Layer 8 of a small transformer language model trained on English Wikipedia (14 layers, counted from 0, width 96).
A neuron's activation on a vector x is GELU(gate . x) times (in . x), where the dot is the dot product.

Input weights of the MLP neurons that the questions are about. A number n stands for (n - 500) times 0.0012.
n22 gate: 340,425,324,606,647,454,643,521,535,732,538,397,426,364,452,460,547,532,504,579,549,401,722,504,656,454,547,378,405,690,467,721,427,455,600,535,422,654,401,534,346,508,650,478,18,298,352,387,198,696,596,693,534,447,631,551,551,288,483,300,618,553,471,636,596,373,614,521,417,416,413,380,432,599,218,483,428,771,599,624,572,366,725,516,358,479,350,680,571,280,603,513,757,575,784,321
n30 gate: 312,569,318,438,595,335,462,435,445,386,358,718,523,707,590,494,606,516,535,528,601,582,445,387,431,629,517,584,684,557,503,540,568,428,592,534,441,510,575,302,619,421,733,603,460,753,415,330,647,516,383,346,628,448,649,456,466,705,677,467,519,412,507,395,479,402,727,477,543,455,658,342,524,513,408,420,247,493,558,355,598,490,510,424,637,503,500,561,620,407,548,417,416,497,343,407
n249 gate: 641,500,747,340,622,626,467,377,504,549,447,374,603,484,525,232,360,438,419,373,272,417,264,576,508,823,161,652,476,633,592,488,385,398,446,674,394,388,269,605,345,429,599,323,428,633,583,689,448,516,542,511,207,446,488,594,362,547,484,233,469,315,642,523,575,418,618,263,587,673,540,591,362,516,536,584,539,364,744,401,618,412,564,587,529,556,464,538,608,695,595,492,807,376,575,659
n259 gate: 516,628,443,530,395,565,426,570,487,621,391,526,454,582,387,419,351,387,575,494,482,542,426,549,348,337,262,527,494,491,451,319,478,391,512,684,440,807,484,429,310,567,383,621,401,620,624,565,550,605,432,565,466,557,494,697,509,440,478,464,485,645,512,403,439,437,387,515,518,378,601,443,516,359,579,475,610,478,535,573,688,444,322,606,570,549,644,426,522,831,443,549,438,500,627,476
n334 gate: 526,543,487,253,476,782,259,619,464,548,400,243,853,695,531,479,588,359,368,124,462,546,508,478,631,808,380,584,801,474,500,483,734,256,615,429,529,303,447,253,526,513,777,544,379,533,622,582,599,554,537,603,500,575,300,561,669,647,672,399,600,572,369,652,311,403,310,647,559,351,317,593,291,666,474,607,261,479,456,359,531,440,581,436,310,261,393,479,362,530,487,573,435,595,559,380
n22 in: 432,581,478,485,525,353,419,401,419,346,526,723,566,518,547,836,531,565,468,500,580,687,561,268,441,355,600,384,695,748,586,615,389,573,475,315,394,623,396,601,585,460,444,542,481,436,493,369,369,700,276,321,561,514,337,750,444,438,691,216,457,504,397,436,531,533,523,609,603,582,592,741,489,467,718,385,407,541,319,489,349,567,485,449,423,615,678,507,317,511,370,653,395,668,647,400
n30 in: 425,542,333,500,509,454,292,301,480,340,464,525,679,315,439,619,570,709,603,463,370,418,503,403,490,407,577,443,462,513,584,381,613,570,633,460,532,477,360,484,673,580,561,440,539,365,367,613,305,588,405,396,618,378,330,362,660,535,552,472,522,503,522,605,625,525,564,357,506,658,538,404,739,542,369,532,410,352,650,503,451,646,497,497,619,670,568,553,429,291,623,548,490,674,430,346
n249 in: 532,585,521,524,480,511,348,441,504,500,540,503,684,338,474,472,526,490,333,511,539,447,490,475,563,656,610,326,250,561,675,600,559,720,592,721,629,511,426,640,383,521,311,566,386,554,546,396,493,538,554,411,341,680,94,467,713,493,364,133,618,364,553,435,515,566,432,428,359,466,496,562,377,373,518,700,548,525,552,422,471,393,397,563,544,631,358,469,732,653,350,557,612,511,633,589
n259 in: 497,416,478,354,325,434,621,462,365,543,440,320,601,564,503,374,471,448,467,524,628,506,590,412,536,362,771,503,494,574,429,348,517,550,449,588,375,556,555,668,525,408,505,363,378,704,483,702,469,387,414,563,431,354,549,589,483,550,562,400,566,567,383,576,447,329,524,463,408,549,688,468,471,542,590,432,680,545,573,410,629,531,548,536,561,537,517,370,557,463,453,551,531,548,561,435
n334 in: 472,465,523,338,432,620,418,325,541,532,379,643,563,410,583,565,431,431,736,475,403,632,531,512,348,555,520,670,469,448,361,464,256,461,674,439,605,539,663,715,390,449,526,451,393,504,492,639,341,431,466,438,359,454,689,677,400,678,544,814,201,356,520,693,322,411,504,417,751,447,371,402,661,457,594,350,530,682,349,469,379,774,334,742,569,492,614,508,167,614,415,528,668,326,628,284

Each question shows a token from some text and the vector x that enters the MLP there. A number n stands for (n - 500) times 0.0083.

" essential": 464,620,461,331,617,564,693,422,563,442,370,450,367,447,562,480,436,614,604,359,512,318,447,529,545,549,694,377,457,390,537,417,420,527,584,510,502,509,435,652,408,583,421,582,787,735,643,305,340,489,551,581,498,389,426,576,592,557,698,461,577,335,587,317,322,690,370,515,406,537,729,302,549,458,581,396,310,418,528,488,629,464,428,418,347,469,562,499,634,429,727,601,576,508,544,285
Which of these neurons fires most? n30

" Pa": 603,553,559,312,512,599,604,474,604,470,564,469,538,611,503,453,182,430,435,529,637,719,437,738,460,471,593,521,472,337,627,617,521,469,588,416,528,402,712,555,353,609,307,456,500,360,588,406,606,436,523,598,475,521,317,691,572,597,468,448,602,607,614,363,392,586,470,468,349,589,528,415,454,328,384,252,513,561,544,668,417,539,621,366,505,394,420,365,527,353,503,825,399,477,587,404
The two highest activations, in order: n30, n259

"b": 668,528,644,445,545,367,536,513,538,451,575,506,584,508,514,463,275,214,470,582,583,449,542,699,616,396,642,348,453,411,685,493,418,432,399,486,247,706,625,725,437,550,304,426,777,551,558,394,447,410,408,560,481,657,402,445,504,551,476,628,661,406,593,504,534,447,486,333,498,557,574,452,610,496,561,408,512,424,458,605,484,728,535,530,484,304,419,410,692,308,565,691,297,238,445,508
Which of these neurons fires most? n30

" ": 729,466,462,535,442,558,537,593,602,527,592,580,425,498,632,492,186,498,602,236,676,732,524,690,568,516,600,456,444,447,511,369,444,470,766,425,418,314,515,622,447,760,482,600,707,509,639,279,582,403,484,425,465,440,453,469,454,458,411,483,597,376,685,437,405,479,665,565,333,353,554,465,595,403,493,520,405,254,594,394,409,514,555,586,510,331,525,521,555,319,503,505,683,465,558,306
The most active neuron and its activation: n22, at about 0.2

" and": 516,579,581,450,588,597,428,470,613,593,539,537,390,465,676,354,432,585,610,180,581,404,570,461,573,447,611,399,458,503,518,489,413,519,498,538,470,542,515,638,556,669,411,609,648,441,536,331,449,469,566,479,292,476,392,581,506,597,664,435,554,430,689,621,382,793,406,679,339,527,497,549,565,293,318,473,376,343,653,412,611,614,679,406,486,283,604,481,342,320,683,585,542,479,414,225
Which of these neurons fires most? n259

" to": 647,452,456,478,583,562,438,572,579,503,610,357,385,501,612,380,334,583,603,373,624,362,400,462,485,580,654,368,507,487,440,523,413,734,534,465,433,319,538,616,413,682,376,596,521,504,668,322,404,512,598,597,465,454,494,544,523,587,667,438,587,355,518,490,342,579,449,508,346,627,452,518,516,536,508,391,567,320,567,470,428,650,587,438,416,392,418,627,432,573,599,774,549,526,567,105
Which three neurons fire most, strongest first? n334, n22, n249

"p": 536,520,544,538,602,528,563,553,553,433,347,512,552,412,647,374,245,354,532,247,595,690,278,396,665,353,565,298,504,451,655,589,449,450,196,361,451,501,564,462,452,574,311,584,480,544,616,239,454,533,436,633,431,526,369,587,558,456,497,531,730,614,759,531,353,555,520,626,541,401,713,460,585,429,668,347,488,574,450,362,479,619,526,638,533,395,497,468,594,499,565,540,443,375,686,526
The most active neuron and its activation: n259, at about 0.52

" data": 485,484,430,439,423,665,558,469,620,495,459,582,345,462,553,566,265,502,582,366,503,426,309,465,515,536,508,424,540,367,597,441,386,682,595,315,556,496,417,704,511,400,435,521,667,521,781,250,625,353,509,574,398,499,369,681,558,511,567,325,684,524,627,381,420,686,423,546,531,557,553,434,348,272,561,229,560,518,588,559,528,552,647,562,455,411,604,367,527,452,543,784,576,455,509,367
The two highest activations, in order: n249, n30

"te": 492,517,514,519,568,471,660,635,731,390,411,426,470,459,748,380,444,515,601,333,524,527,428,462,475,358,785,336,439,489,590,482,503,605,590,326,415,475,531,677,566,513,350,495,341,457,649,248,348,559,379,431,386,519,499,660,472,483,746,449,642,413,663,285,395,551,508,600,335,592,642,354,491,738,517,313,382,499,582,476,341,677,509,465,406,421,586,445,602,471,585,623,458,635,586,416
The most active neuron and its activation: n22, at about 5.3

"9": 612,534,539,399,649,607,668,561,370,626,485,634,619,502,383,367,430,467,568,474,524,414,624,556,442,341,524,363,401,388,382,453,455,755,660,410,407,469,534,584,395,654,329,701,502,402,794,508,538,406,583,624,549,524,406,529,445,408,501,432,710,587,728,382,455,631,464,427,331,509,739,225,558,470,515,588,290,338,416,577,452,511,621,488,455,410,511,424,519,536,499,600,314,354,522,385
The two highest activations, in order: n334, n22

"ed": 709,572,519,490,502,482,696,445,486,543,483,534,378,636,500,406,366,334,644,234,412,333,418,591,421,445,654,546,594,370,615,640,383,595,621,505,363,363,725,628,531,643,474,602,556,485,616,315,497,569,553,649,423,510,343,484,568,562,750,400,554,304,626,346,429,536,470,365,476,551,488,259,614,670,619,234,479,427,463,581,554,696,593,539,461,342,523,375,502,453,654,552,460,411,417,309
The two highest activations, in order: n22, n334

" plot": 491,566,376,343,493,528,470,444,759,495,317,610,342,514,602,505,337,656,580,358,601,356,446,560,511,349,648,309,592,361,633,482,483,540,727,542,624,577,532,665,446,575,333,472,475,555,624,303,631,383,529,500,484,440,422,706,486,542,557,383,679,581,604,389,349,621,374,418,602,472,681,479,470,392,559,312,546,498,428,512,500,513,527,491,429,397,546,373,528,400,534,756,706,391,374,294
Which of these neurons fires most? n259

" of": 595,454,366,554,557,424,390,536,663,491,524,418,365,593,640,489,391,499,683,407,641,493,405,563,455,519,674,512,625,363,442,497,283,577,561,550,382,386,582,551,411,681,365,652,608,501,710,460,324,546,593,504,542,475,492,454,628,548,777,391,484,436,490,406,362,521,468,462,300,669,567,517,357,541,643,450,501,317,553,281,426,545,568,513,419,399,475,540,474,500,659,737,505,505,476,162
The most active neuron and its activation: n334, at about 0.27